Layer 4 of a small transformer language model trained on English Wikipedia (8 layers, counted from 0, width 64).
A neuron adds its activation times its output weights to the MLP's output. To switch it off is to set its activation to zero at one token and run the rest of the model.
A neuron's activation on a vector x is GELU(weights . x + bias), where the dot is the dot product.

Input weights of the MLP neurons that the questions are about. A number n stands for n times 0.0016.
n29 (bias -0.009): -98 -151 -44 95 150 -82 47 9 -35 31 -61 -167 120 57 238 -90 -94 -150 -43 15 151 219 147 -94 292 25 91 145 -116 185 -5 261 -186 109 -35 105 78 265 20 4 -24 -108 -19 -158 -50 89 -144 57 -13 81 76 0 -4 -154 -268 -20 75 202 -56 -255 61 101 -13 -208
n46 (bias -0.010): -141 18 56 59 -63 -65 -3 -161 -376 -113 -89 28 -63 -8 209 -104 159 -80 -148 -33 73 158 -72 210 -73 -160 -42 163 196 130 121 -136 36 -51 201 -167 -8 -62 354 -84 -14 -104 129 0 -220 150 64 -23 183 -141 -46 37 -68 -31 -107 -16 255 288 169 41 338 -55 202 19
n56 (bias -0.010): -19 -200 157 -74 177 64 -222 -68 -238 123 3 -41 -56 -80 181 -28 -195 111 115 113 -29 -134 -38 -11 127 -228 11 1 53 205 -90 281 29 130 -98 151 -56 286 -1 277 194 -276 117 -90 154 36 -217 -204 -20 -78 20 71 -84 64 130 -172 26 130 -38 74 14 -195 103 -27
n60 (bias -0.013): -189 120 24 97 -109 -46 -346 125 151 43 -88 119 -104 -62 257 -175 -195 -1 -149 -144 -88 176 99 52 65 51 -195 -203 -33 151 -1 -29 173 -70 173 73 -367 77 276 95 -44 70 46 75 -199 220 -421 -10 162 292 -271 -86 -132 -6 61 208 13 31 49 194 261 -74 -99 -121
n81 (bias 0.001): 24 -149 -16 131 155 -175 -99 -104 -216 16 13 249 13 -124 42 -211 -44 -81 -43 8 95 -68 289 -68 -271 170 -140 -10 15 98 -29 -40 5 19 -30 98 -111 -117 -13 139 79 27 -43 -116 -91 -65 -43 99 54 87 43 -89 27 165 221 -176 -4 302 -13 116 -83 -29 -78 112
n86 (bias 0.003): 1 -57 -84 -129 61 -110 -106 65 -85 41 41 -117 -73 107 -125 15 -61 22 -65 -142 -181 15 -4 -14 -107 -49 -132 233 63 14 -45 5 25 -9 -56 -95 -67 -17 -102 137 2 -58 44 53 45 -32 42 68 106 41 58 34 40 133 52 -168 -56 -45 81 30 -46 -32 45 -10
n98 (bias -0.025): -230 -22 -62 112 -151 -144 -179 -154 48 147 -93 -107 302 55 40 150 51 -152 96 -32 -182 -413 -70 250 -76 119 -30 -9 330 -54 367 -121 -32 35 -34 150 -3 39 72 -78 -10 -51 -181 -333 -89 -113 -75 -7 31 5 -316 29 93 171 291 143 -63 19 -79 211 95 -371 130 99
n103 (bias -0.006): -76 154 -12 -149 19 -2 16 160 389 -68 20 -72 -174 137 -220 56 89 -32 -102 183 -97 -202 89 45 34 -364 76 -146 -329 -244 58 -21 133 -5 23 121 -19 -309 139 -44 -110 -71 -11 248 429 148 59 -92 37 96 -8 75 -48 -90 49 -79 356 95 125 101 -55 -142 33 -140
n119 (bias -0.019): 104 -49 -164 306 220 9 -243 -126 1 -33 -48 -215 60 5 -131 -441 42 -10 -195 102 97 64 153 34 105 -28 -27 -120 -142 -46 16 -63 -133 67 185 127 39 -43 169 33 -107 -65 -54 96 60 171 352 36 114 95 2 200 -162 -45 -11 -161 -49 -53 192 -214 310 -474 -158 -71
n125 (bias -0.002): -147 20 -199 -85 -182 -60 90 -1 -66 -115 -88 130 119 -12 -132 179 -69 65 -199 150 68 80 -31 -9 -286 96 -46 -37 122 -2 150 -83 109 -115 77 -29 -127 14 -56 -34 27 79 93 138 -89 -22 -28 -148 276 -65 -3 -45 147 -12 -31 14 -84 8 109 74 190 12 -25 -53
n126 (bias -0.013): 0 -102 169 214 45 -217 -44 14 140 14 -19 -134 191 48 242 -55 -159 259 150 -130 47 -99 118 -132 -79 27 46 -18 -180 269 45 -3 -58 106 316 88 -56 -186 -12 -92 -136 40 226 -110 99 105 -150 -53 -158 -121 -146 68 85 41 31 -281 125 124 -126 -54 28 128 158 -84
n148 (bias -0.000): -32 -141 -69 -40 -113 7 6 76 -109 39 -55 -17 -141 41 9 128 69 177 98 -103 -94 -11 32 78 45 -46 53 75 92 181 43 -141 -19 241 -153 50 -206 53 -74 48 117 -149 57 95 1 -14 -78 -70 6 -56 -215 118 -96 17 -1 -125 -134 29 161 1 7 -35 -67 71
n177 (bias -0.014): 2 55 66 -84 108 -47 -215 -124 -5 -112 -111 -126 76 -43 244 121 49 84 121 119 -45 -200 70 237 -87 84 -119 58 216 103 1 50 83 48 279 -27 -102 308 178 41 51 51 13 -115 154 141 -52 -89 26 -167 18 74 42 -20 71 -290 54 -21 40 90 49 -254 -85 -72
n184 (bias -0.002): 17 5 -147 23 67 -66 -214 66 -7 55 -62 -177 -114 -138 165 39 -33 -204 -120 -62 -231 138 -74 -51 -143 69 -86 -115 133 101 76 -74 -83 -1 29 79 19 154 -37 311 -73 71 -3 108 -21 192 -70 -87 82 32 -197 -99 36 134 41 112 -113 -49 227 -82 126 -190 -86 117
n221 (bias -0.022): -34 109 -66 48 117 -29 -118 -43 -115 -27 -102 -63 259 -114 -47 -156 -25 -149 -55 -111 138 -300 163 115 331 -111 -46 194 -126 264 -104 67 -60 -39 65 70 -49 -97 -99 109 -71 -186 -32 -267 137 123 -384 137 -259 134 122 156 62 86 -80 12 305 297 110 62 -170 -177 -123 -237
n250 (bias -0.020): -181 -118 91 65 -99 -231 -43 35 -41 57 -83 85 -24 271 -117 -29 -157 136 386 126 -241 104 -7 -52 -152 -163 260 -194 233 13 395 -59 -206 -10 -143 146 -45 201 -68 408 55 136 115 44 25 110 250 -306 -39 -185 -159 -22 -488 -24 -29 42 -209 53 -94 -152 116 246 136 277

Output weights of the MLP neurons that the questions are about. A number n stands for n times 0.0019.
n29: -222 50 -143 -80 81 -44 44 70 -36 17 99 -13 57 141 -172 69 55 -152 -104 68 101 8 34 -106 -72 40 106 -150 103 77 -91 41 55 -11 -14 -36 -23 52 -110 109 69 -76 88 -10 3 62 27 -16 -62 18 -75 -61 -146 64 -53 -204 -123 -64 193 -137 78 242 -73 102
n46: 107 -1 -222 77 -19 182 -4 72 124 10 7 74 76 31 29 -39 33 -132 -59 -51 -347 -237 -27 66 69 -8 -44 -74 -114 -153 -1 -13 74 45 123 140 39 -14 -61 91 -18 -118 129 61 32 95 70 6 -67 144 224 9 -31 103 -144 -20 -110 0 -70 -125 -8 18 -27 30
n56: -128 116 127 -25 -65 -202 51 -130 83 123 224 -22 -25 -84 -28 -144 162 -86 -2 -103 -187 41 -6 -78 -75 134 37 -46 21 21 11 -190 19 -61 -23 196 62 -100 5 -109 -5 163 30 28 100 -79 151 15 -56 148 -73 35 -92 -45 -113 -89 85 -124 5 -108 54 75 -94 265
n60: -10 -188 -28 -118 179 53 18 8 16 -223 69 -133 -82 84 41 -14 38 -1 -102 -25 -191 115 -89 25 -143 -38 75 112 28 -230 202 -22 -213 -3 -60 143 -58 138 -12 -91 132 -26 166 -101 -92 -70 71 -101 473 -85 108 -54 -137 -36 50 68 -79 -111 216 -202 -75 197 114 64
n81: -76 -169 -165 -184 51 -83 -63 417 -36 -86 131 -5 84 -8 -37 -34 -94 184 -33 -185 72 56 -56 33 -2 -60 98 331 153 6 25 -49 -8 -84 -79 50 -108 180 -127 39 129 -178 28 24 -50 -2 -39 43 21 1 45 155 9 -101 -115 -96 -2 -146 56 60 19 73 51 -35
n86: 50 101 90 39 -40 156 -14 -338 -5 35 165 49 43 -210 35 -60 78 -89 106 156 -86 36 71 -101 38 65 72 -175 -107 -66 84 67 -91 -76 119 103 39 48 134 -46 -55 73 6 -54 85 65 -88 -73 -73 -15 10 -71 107 -110 64 23 100 -78 -154 -23 10 -35 -4 -54
n98: 52 108 -207 121 42 21 -129 -57 -104 92 16 149 6 37 -12 166 -88 -30 -54 -11 17 67 -45 229 -26 108 -163 9 -144 5 -71 47 -49 77 -124 -113 -152 -96 170 -12 259 -61 139 -109 -106 -2 92 169 -58 193 -65 65 -34 -162 -68 -3 -54 -64 -143 -110 1 31 -3 -84
n103: 94 -114 102 -121 -69 87 38 393 52 -8 -149 -184 -6 93 -71 47 -88 120 50 -68 -22 -15 -142 -67 19 30 163 111 55 -127 -19 -197 -90 339 -16 -45 83 84 50 -65 59 -121 58 20 3 29 -49 -111 63 -71 27 41 -172 -15 -151 80 -16 -113 23 -48 -48 117 150 -36
n119: -84 -91 78 110 -71 -88 -105 50 -69 79 -187 52 192 65 6 -54 -30 9 -299 156 134 -63 -144 123 26 -45 9 75 64 51 219 162 34 -150 -58 87 187 14 27 -39 13 -118 69 -26 65 66 -101 -32 -4 -36 -50 28 92 -76 154 -61 54 -169 -141 -15 -18 -80 20 -76
n125: 73 57 39 68 26 -6 -208 -15 175 104 -206 49 -173 63 76 -42 12 63 -71 87 -29 -10 12 4 -114 81 -59 -19 68 41 13 -25 -10 172 -56 -39 56 16 -74 -80 55 60 -144 -110 75 54 128 11 -39 -35 -64 -51 -150 140 31 -74 -97 -9 -37 -82 -20 -4 -78 185
n126: 3 25 10 -39 79 -83 -30 72 35 104 -121 24 -60 1 -130 -94 134 -16 -216 -49 37 291 0 -41 148 -50 76 -6 -22 -81 120 -119 11 69 62 -88 106 -101 63 -45 35 -89 -13 -49 93 209 95 122 -23 94 -195 -232 20 -125 138 34 6 -12 -158 73 39 -20 -204 55
n148: -53 75 20 -173 -152 182 -150 -185 -69 -59 477 -11 68 -68 -12 -66 50 -42 -27 40 -17 15 140 -56 -78 42 -36 -141 -86 32 60 64 -112 -26 64 26 -67 9 104 121 -46 -48 -82 -168 177 71 -107 43 21 29 53 -73 170 -51 59 -50 67 -113 107 11 111 59 5 -71
n177: 169 -12 -8 77 41 -19 -63 8 -16 82 223 -36 -212 -42 11 38 -71 -155 -70 29 -137 93 10 -59 -8 -106 114 -13 -70 -83 -119 33 -1 -53 70 8 103 -174 -74 -15 -70 66 81 -26 0 0 -73 33 30 136 49 -162 -260 57 40 243 170 67 42 13 213 -43 -28 39
n184: -37 -47 -101 -172 -112 -117 -55 161 34 -147 234 -71 51 127 -17 -26 -230 85 -173 -192 43 166 -107 78 39 133 -35 111 3 -2 83 -164 41 -30 16 85 -93 -26 -124 12 -77 -180 113 -30 9 163 -147 -43 130 21 57 260 385 157 -40 -162 62 -131 -17 -32 65 -80 74 17
n221: -170 1 -74 -157 -108 -91 93 -8 -21 107 60 42 -42 22 24 200 153 80 98 -84 -200 38 13 101 57 -19 -20 32 161 175 74 -6 -74 -134 106 -61 -71 -18 48 85 -95 -16 -180 -110 227 -123 162 106 35 37 -46 5 -112 -144 11 -244 -41 -118 131 77 53 112 -161 122
n250: 228 66 -110 -116 -101 121 -226 6 -114 -144 50 -82 121 -172 73 -9 -17 -73 -143 -94 104 -26 -6 52 185 72 -75 80 48 -315 -59 -85 19 57 9 87 198 -68 77 8 152 -29 -90 76 -145 175 -89 189 79 -187 22 65 -217 8 137 108 305 444 -64 -5 -172 -252 -157 -111

Each question names a token from some text and the token that comes next. It shows the vector x that enters the MLP there. A number n stands for n times 0.01.

Then comes g, the gradient of the next token's log-probability with respect to the MLP's output, scaled to length 1. A neuron's effect is roughly proportional to its activation times (output weights . g). A number n stands for n times 0.00088.

" ", then "0"
x: -44 -52 16 -49 -104 -147 84 236 -49 -113 281 51 24 137 -94 15 -31 69 -45 -116 85 70 -63 -3 -32 53 -124 109 -78 12 -39 -61 2 -68 -15 -8 -38 -98 52 -45 -34 -220 -76 29 -3 -33 148 36 77 -23 -101 187 373 -26 -2 -49 -93 -77 18 -3 -21 15 -48 49
g: 104 -82 -35 -21 -42 346 -186 197 29 -142 90 46 -63 -162 143 141 -217 -154 5 153 176 38 -154 -146 58 -244 121 -171 -266 77 33 -120 -40 15 224 -102 47 -132 -168 -207 -27 -19 45 231 -64 -18 69 -35 -223 -93 109 340 -104 -78 -161 -9 -10 251 112 61 -34 123 145 199
Which neuron, switched off, raises the next token's probability most? n125

"L", then " "
x: 238 44 -10 -171 -17 -108 67 304 -16 -158 369 76 26 42 -11 78 -46 153 -50 -53 22 -10 -17 10 -20 -28 -76 178 14 -15 -95 -89 -9 -32 -142 71 -57 -49 45 -144 -75 -170 -160 -2 16 78 22 -18 50 55 -24 101 89 -24 8 -90 -101 -7 102 79 -103 -60 -87 8
g: -109 51 -139 88 -36 -253 -128 38 -322 60 178 48 84 -178 -57 -73 -187 -159 -102 54 98 121 -220 109 -46 42 175 36 187 374 131 156 145 -25 41 13 316 -173 -32 -9 -27 -236 67 158 302 -9 -85 -68 23 -146 -61 -50 -7 26 -151 172 -31 -142 -36 -221 216 134 -71 -53
Which neuron, switched off, raises the next token's probability most? n103

"6", then "."
x: 62 5 -19 -18 -3 -130 108 277 33 -315 314 36 21 130 -20 90 37 90 0 -44 50 -30 -115 -14 20 -29 -118 133 -59 -40 -91 -50 12 -96 34 -56 -85 2 39 -16 6 -195 -87 90 -51 1 155 42 12 -12 -86 203 141 -33 14 -201 -21 -45 7 3 59 -32 -115 34
g: -11 209 8 -212 -154 -208 84 -14 -155 136 -9 115 153 -134 86 -19 235 -123 193 156 97 -12 -172 138 114 43 -40 -129 -245 -41 -143 -113 -50 130 28 75 -184 -234 143 -129 -237 -110 101 -95 164 218 89 38 57 157 -190 192 -41 150 -231 205 133 -194 -66 -134 -131 0 65 251
Which neuron, switched off, lowers the next token's probability most? n86

" |", then " Independent"
x: -65 -140 -16 -11 -48 -133 107 240 -80 -176 349 84 44 110 -57 -13 -62 135 -5 -64 39 25 9 -23 66 -43 -49 193 -135 33 -24 -10 14 -81 -82 2 -17 -16 -66 12 -1 -254 -103 -5 -120 -48 46 62 265 -38 -42 191 117 -97 22 66 -42 -48 -38 -32 -61 40 48 -34
g: -69 -284 -2 218 -52 26 183 -95 270 192 -107 -70 182 21 -75 -115 34 -174 -2 138 -69 155 -72 -3 162 -190 -1 17 148 -222 137 -20 -144 37 -103 214 -104 294 1 61 16 -87 -163 -162 -8 -52 68 54 -33 -269 316 -65 60 -51 -199 -157 -95 -84 75 224 -106 175 -192 216
Which two neurons, each switched off alone, lower its probability most, in order? n86, n29

"1", then " |"
x: 16 24 -2 -57 -10 -81 76 241 14 -289 320 -10 40 82 23 97 44 139 -6 -84 72 -50 -106 -24 5 29 -120 141 -50 -21 -85 -5 28 -137 27 -57 -15 34 47 5 26 -204 -165 47 -25 1 141 -12 38 -3 -82 238 140 20 -30 -213 -107 -47 5 6 29 3 -95 26
g: 38 -37 -92 183 159 242 -49 -344 207 121 43 -71 -379 283 68 -4 13 28 -27 -262 -173 190 35 16 -179 3 183 55 -59 -261 6 -126 114 -28 46 -53 -1 33 63 51 -93 50 58 96 -243 -178 87 63 279 180 70 -162 68 -126 -63 4 -225 -167 64 154 45 139 -93 -41
Which neuron, switched off, lowers the next token's probability most? n177

",", then " the"
x: -118 -79 -60 -97 36 -64 -2 346 -19 -171 462 20 -39 126 -11 68 -11 83 69 -19 24 43 -48 -11 5 -43 -59 78 8 -59 45 -54 -29 -97 -38 4 -1 34 37 -19 9 -228 -135 18 -53 -6 131 -19 64 27 -121 153 57 -14 -24 33 -74 -49 110 -117 -23 -66 -29 17
g: 11 14 -83 -79 201 -15 84 62 55 53 154 118 -380 -12 9 98 -307 -58 33 42 117 -242 -108 30 -164 -70 32 200 99 141 -233 172 -67 -68 68 -25 327 -74 -79 -211 -180 191 -70 -116 114 43 120 103 -63 -48 218 -47 309 -182 -22 130 84 -118 2 231 -129 -159 -101 -156
Which neuron, switched off, raises the next token's probability most? n103

"lar", then "\n"
x: 33 -84 -47 -21 -38 -160 91 255 22 -102 413 -47 -37 47 115 69 -137 153 -13 15 47 -15 -51 23 1 -51 -49 249 -38 102 -89 -31 25 13 -147 -88 15 83 -17 46 51 -223 -131 -47 -30 -96 76 89 23 15 2 147 62 -102 -60 -76 5 -72 38 74 -134 -80 -103 -16
g: -57 96 54 -19 11 42 -38 -47 96 -176 103 143 -221 18 64 174 123 -86 -33 -125 -62 248 -83 -7 -125 -5 -69 22 -26 -94 133 -215 40 -211 109 -1 -53 -451 3 -287 -12 332 13 -133 72 -16 372 87 162 288 115 15 78 42 96 143 -225 -208 13 38 -115 -20 -117 -6
Which neuron, switched off, lowers the next token's probability most? n56

"d", then "iv"
x: 29 -110 29 -40 -14 -170 59 230 48 -71 442 -12 15 102 87 66 -129 71 -76 -59 66 -59 -55 -36 -65 23 -189 194 70 10 -165 -90 48 -12 -16 -24 -40 -92 41 -97 -26 -115 -160 7 19 -4 31 106 -16 66 33 206 32 32 10 -124 -138 3 112 -19 -38 32 -96 31
g: 107 41 20 -70 41 237 -72 72 122 329 -178 18 146 -142 67 -39 -169 -2 44 36 -31 55 158 108 -186 13 19 -1 53 -36 16 -188 -263 42 -307 215 -134 -179 19 -221 6 188 -88 -5 -175 146 -135 -213 334 54 -22 -9 203 229 -59 74 -119 128 114 -263 -58 101 -207 11
Which neuron, switched off, raises the next token's probability most? n81

" who", then " replaced"
x: -42 -134 29 -11 8 -128 12 272 4 -23 482 -10 14 42 -48 27 19 160 103 -14 54 -16 -86 -2 -5 -64 -159 130 -62 32 15 -120 23 -92 -72 31 -107 -3 -52 8 72 -177 -12 36 -149 -67 108 -7 73 48 -52 34 68 -9 39 1 -162 -169 91 -47 38 -39 37 -20
g: -2 74 -59 -67 145 -51 -77 82 -78 48 8 64 -68 75 170 -311 151 -50 -101 22 93 -130 -33 146 -169 12 38 292 39 -15 103 38 -196 -105 97 -131 -30 53 20 -191 -8 167 83 -138 176 187 181 -264 109 -116 56 -186 186 -115 -31 -283 433 -57 155 -205 90 60 -134 -250
Which neuron, switched off, lowers the next token's probability most? n148

"op", then "pos"
x: 42 -152 0 -115 -79 -146 -19 210 -66 10 416 -7 -69 142 -70 28 41 158 -69 -71 50 -21 -73 43 -57 108 -59 182 -203 18 -115 62 58 -30 -106 -53 132 -43 -59 -38 -25 -168 -136 -43 -18 -87 158 61 50 -11 -105 145 106 46 -75 -45 -73 30 -34 88 -13 72 -13 38
g: -27 -178 -230 47 -337 -115 29 11 37 34 -158 -182 325 105 -101 174 68 98 108 -64 -70 -80 -138 325 -66 -41 82 -236 38 -70 53 164 -8 114 -133 -277 43 173 -76 289 -57 -10 -149 -156 61 110 -2 69 17 3 -32 251 -27 12 43 34 39 21 -168 198 31 219 73 -309
Which neuron, switched off, raises the next token's probability most? n86

" to", then " California"
x: -149 -52 10 -8 -31 -197 -67 290 62 -49 469 13 -69 126 -42 -1 -13 156 12 -1 142 2 -128 12 -22 77 -121 77 -88 -14 -48 -68 -48 -9 -22 59 -14 76 52 -4 28 -162 -43 -16 -96 -23 108 57 -13 -76 -43 140 -14 13 63 86 -187 -100 17 -38 -65 34 -55 -2
g: -88 199 -166 196 -145 361 -17 141 -115 42 -142 -224 12 -181 255 41 -85 -10 8 -150 302 -81 113 90 -39 -54 64 -8 -20 -41 90 13 83 -132 74 -38 -99 148 -163 151 -175 -248 -98 -63 -46 108 -194 136 57 -166 -158 15 -90 184 -6 87 171 -59 -211 15 -52 8 -23 424
Which neuron, switched off, lowers the next token's probability most? n250

"D", then "un"
x: 176 -110 -52 -81 22 -147 88 288 -82 -108 373 2 58 9 -54 39 -87 147 45 18 66 -10 -115 -26 111 -134 9 223 -55 8 -43 -66 -3 -35 -128 68 -32 25 16 -61 53 -198 -96 -133 -51 -6 97 44 8 -21 -30 186 87 -46 -34 25 -167 -50 93 21 -78 6 -26 -104
g: -37 189 -91 -229 -262 9 -43 -44 -38 48 23 -199 297 -142 76 107 47 -65 147 172 -25 54 56 -179 -76 -64 -139 231 176 -120 -281 343 -14 -174 13 192 -104 -38 -72 11 -200 40 114 86 11 -118 -79 -95 -131 184 301 32 -99 304 131 -49 156 -35 -172 -27 64 52 -73 -150
Which neuron, switched off, lowers the next token's probability most? n148

"i", then "ev"
x: 114 -137 -43 -3 23 -134 9 306 51 -14 411 2 64 82 28 48 -10 -12 -87 -109 16 50 -32 -28 -149 34 -136 197 -27 -10 -182 -83 47 -148 -156 -123 -71 21 -33 -35 55 -153 -138 30 20 -15 4 136 -8 81 -43 106 58 43 45 -30 -87 45 109 -10 51 -69 -19 40
g: 140 13 -122 -190 83 203 202 -188 -85 329 0 -174 302 -99 123 129 -235 92 38 -262 209 -91 -77 -132 133 101 88 -24 -16 -133 169 -62 51 59 -176 -49 11 -158 -146 -133 -66 36 -79 -138 404 -12 -48 -115 -48 131 -11 -83 98 47 248 -169 -146 142 39 -84 27 24 -163 42
Which neuron, switched off, raises the next token's probability most? n81

"el", then "ting"
x: 63 -110 -7 -116 4 -125 71 315 -29 -60 417 23 7 81 51 72 -132 87 16 -14 89 29 -51 66 69 -164 -47 225 -92 -11 -59 -54 39 -84 -198 -84 78 -20 -58 19 44 -241 -88 42 -12 -25 64 51 -44 -27 -26 122 0 -63 -62 45 -6 11 80 54 -65 -98 -21 -70
g: -131 22 132 -236 -102 -104 -131 11 -45 265 -87 -13 -138 72 160 -129 7 41 -197 -223 -175 197 255 252 -99 -134 157 -59 -23 103 -161 259 -99 -115 180 89 225 -146 125 -42 -20 -202 -22 272 38 -131 -43 -264 -13 -93 -90 9 -12 -65 -32 -109 115 -12 -54 151 75 325 75 135
Which neuron, switched off, lowers the next token's probability most? n221

"rick", then " ("
x: 118 -122 -43 17 -15 -137 36 253 -2 -105 407 75 -122 70 45 -11 -45 112 -133 -94 82 -47 -26 13 -7 79 -129 208 -116 -93 -106 -150 66 -50 -150 -160 30 -30 -16 21 38 -201 -119 80 -9 42 101 80 -43 103 7 80 1 29 20 -42 -85 66 26 69 13 11 -62 81
g: -26 -318 -126 58 112 299 28 83 176 -232 141 -205 162 -92 -197 69 71 61 241 70 -280 105 184 48 102 24 -37 -29 19 -70 -118 151 160 59 87 -295 226 -50 -73 114 -141 -193 128 118 -68 -206 74 118 -142 56 -215 89 -194 28 -80 17 0 10 272 -106 -54 -9 -84 -122
Which neuron, switched off, lowers the next token's probability most? n81

"2", then "2"
x: -34 -82 10 -68 -62 -176 40 266 62 -264 334 -14 8 101 -7 39 27 154 16 -111 155 89 -23 -19 15 -4 -107 95 -40 52 -11 -23 12 -160 -51 42 27 81 -39 -57 17 -162 -98 13 -71 -108 49 81 -11 -28 -114 191 170 64 -17 -155 32 -43 72 -41 -104 29 -29 -2
g: 5 -74 144 46 115 32 231 -174 48 -341 -181 61 294 -119 -364 99 -48 122 -102 -80 -171 -9 203 -210 -215 -78 -72 4 -243 228 -102 20 62 88 -52 128 21 -17 -150 -103 86 -16 32 -79 84 195 162 -57 24 102 24 -191 76 91 12 167 -127 203 16 132 185 169 -145 -190
Which neuron, switched off, lowers the next token's probability most? n126

" So", then "f"
x: 134 -103 -109 -125 21 -171 -35 328 -58 56 402 40 -19 31 81 84 72 111 -45 -40 73 47 3 32 -73 -5 -187 143 -13 -3 -136 -121 -6 -94 -75 -29 -6 -48 -9 -60 -58 -176 -161 -25 -44 69 35 98 46 -24 -97 21 138 11 -20 54 -80 10 99 6 -8 -95 9 42
g: -3 115 -126 37 -175 -206 90 121 -333 1 -95 9 314 345 -109 -216 -119 185 -7 184 -53 157 6 291 116 24 232 -159 -23 -55 -57 65 -162 -26 -14 24 20 59 -148 112 -189 50 262 113 61 10 -76 132 -83 -101 -119 3 37 35 -207 48 22 140 -98 -98 74 -325 -157 47
Which neuron, switched off, lowers the next token's probability most? n184

"A", then " live"
x: 178 -143 -71 -99 -4 -174 56 278 -98 -62 393 -15 118 7 -48 36 -5 94 31 -38 35 44 -116 51 88 -182 -15 193 -34 25 -12 -51 -9 -98 -128 15 -78 75 11 -41 115 -173 -112 1 -114 -51 84 80 79 -32 -66 185 90 -55 -35 -7 -14 -16 -7 -13 -76 -59 9 -85
g: -235 -223 90 182 153 -11 -118 -42 -71 -21 28 56 18 83 23 -38 204 -151 128 67 -3 36 -151 36 -317 -295 165 -33 403 -30 163 -193 -228 -112 -9 26 -224 34 45 -80 41 -28 113 285 -32 102 4 56 48 -50 91 215 -222 75 -17 -90 -168 -177 -24 63 -12 312 108 -50
Which neuron, switched off, lowers the next token's probability most? n29

" A", then "pol"
x: 192 -188 -45 -61 -109 -204 52 283 35 -14 386 -40 133 81 -57 -33 28 56 -10 -12 58 28 -97 41 -5 3 -108 126 62 54 -11 -136 23 -57 -72 32 -104 16 -25 -133 -1 -120 -158 -21 -133 84 42 80 16 -39 -112 148 178 5 -9 -19 8 19 -9 -27 -99 -62 14 -29
g: -21 -29 -16 218 -199 174 -143 50 -54 300 47 -168 -106 17 -120 -186 -178 145 -4 -150 82 213 -322 36 -80 -25 -73 -54 -15 108 -55 110 -12 123 8 -135 -139 66 102 78 424 43 37 -171 113 145 42 268 -33 33 -219 -205 104 68 -60 37 58 92 -336 -208 70 -20 113 10
Which neuron, switched off, lowers the next token's probability most? n98

"V", then "ar"
x: 229 -44 -49 -151 22 -76 56 278 -63 -112 339 19 82 -26 -49 93 -95 76 48 -1 47 -14 -87 -53 110 -97 -36 153 -47 36 -31 -46 94 -103 -170 77 -44 74 83 -69 102 -275 -169 -107 -56 -32 73 28 25 -43 -43 169 96 -13 -3 23 -99 -50 -10 0 -110 -39 11 14
g: -128 37 77 62 197 134 -343 -196 -60 226 22 129 93 21 -231 121 13 271 23 20 48 -66 -147 43 -191 99 -54 200 -32 -91 -57 -49 135 -120 -100 45 231 105 99 185 195 -62 -103 -358 -109 -91 33 -253 87 155 63 -130 70 5 84 -159 88 -99 227 -309 76 -93 -22 -68
Which neuron, switched off, lowers the next token's probability most? n148

"D", then "el"
x: 176 -110 -52 -81 22 -147 88 288 -82 -108 373 2 58 9 -54 39 -87 147 45 18 66 -10 -115 -26 111 -134 9 223 -55 8 -43 -66 -3 -35 -128 68 -32 25 16 -61 53 -198 -96 -133 -51 -6 97 44 8 -21 -30 186 87 -46 -34 25 -167 -50 93 21 -78 6 -26 -104
g: -40 55 97 -174 -77 -41 -5 -36 -182 -189 -16 140 81 -245 77 -77 103 -369 -12 -56 205 216 -12 -120 203 -86 58 259 -100 125 -152 66 208 31 -52 15 122 -74 -155 -9 153 -67 1 144 64 48 -194 -198 -149 97 -161 106 129 151 20 -164 125 81 -180 -213 332 -147 236 4
Which neuron, switched off, raises the next token's probability most? n221

" called", then " Show"
x: -103 -198 126 -16 -76 -246 -33 318 93 -71 467 23 4 33 26 54 -20 87 -24 1 18 74 -72 -29 -32 113 -43 96 -90 32 -61 -78 -10 -28 -52 -96 -8 50 -54 -34 -20 -112 -23 -38 -53 49 202 25 33 12 -107 136 -20 9 -64 -12 -97 -4 -49 7 -64 19 -41 63
g: 214 -131 -162 96 -164 -33 141 -136 -18 -74 -98 -173 36 -188 -71 -54 107 102 -403 -152 15 -104 61 -139 296 223 -44 1 270 -58 123 -24 135 48 -102 32 -122 68 -146 24 44 165 12 -147 -91 -78 -33 -25 35 27 -16 -39 -194 135 322 69 306 287 73 106 -184 -165 -32 27
Which neuron, switched off, lowers the next token's probability most? n250

" un", then "op"
x: -103 -34 25 -107 -141 -182 48 225 -31 89 372 48 23 93 -75 21 6 188 -26 -35 46 -8 6 18 -85 165 -151 170 -117 37 -24 50 -86 -24 -35 -106 30 -69 -91 65 -50 -126 -67 -1 -86 -48 86 59 58 57 -121 170 212 -34 -136 -27 -95 -73 -19 48 -38 -63 -21 41
g: -326 -3 101 -9 -58 50 -26 -188 58 168 -312 88 -157 -350 26 -40 31 74 -3 -75 -138 141 -127 211 -198 222 155 110 -18 40 165 -27 -235 11 -45 237 101 -206 -114 -6 9 54 -34 144 -45 -25 92 -212 249 -153 -145 63 59 37 105 209 -124 46 207 15 -72 111 230 -144
Which neuron, switched off, raises the next token's probability most? n148

"9", then "8"
x: 6 -40 6 -60 -2 -148 21 345 95 -264 356 -69 -4 144 -57 75 -3 98 24 -41 89 -24 -54 -63 22 6 -50 60 -53 17 -70 -32 35 -92 -31 -54 -65 94 58 -64 32 -160 -154 1 3 -34 187 58 -68 -7 -119 196 112 45 28 -128 -43 -53 74 -95 -51 14 -49 26
g: 34 -183 -156 -10 -200 308 -156 -14 -169 1 -156 130 -112 249 -217 -202 71 -99 -24 -59 110 -161 77 201 103 -5 127 240 37 -161 132 28 -67 -57 -84 168 -5 -87 207 -149 39 -36 -190 85 144 -141 -140 -33 -147 167 19 238 -85 6 167 12 -298 -12 156 -144 237 180 136 -51
Which neuron, switched off, lowers the next token's probability most? n103

" by", then " Ru"
x: -140 -77 33 -32 -44 -200 95 339 -21 -55 469 10 43 88 -45 3 -15 95 31 -37 77 37 -62 6 -110 40 -112 116 -55 38 -26 -107 -24 -55 -66 32 -63 51 -4 -2 65 -110 -26 -13 -96 11 132 7 -15 -51 -56 186 33 -40 22 63 -82 -122 38 -83 -27 -17 -117 23
g: 153 -168 -12 128 -242 72 59 38 42 -168 -65 103 -36 -106 -5 -116 -63 -53 -4 -11 188 -12 278 -226 192 178 -122 181 -185 -213 -52 -156 303 36 -159 -328 -13 -72 -74 166 56 121 140 37 108 281 52 62 93 -35 -266 138 -128 71 -110 158 -52 44 -11 -25 59 -195 178 -232
Which neuron, switched off, lowers the next token's probability most? n250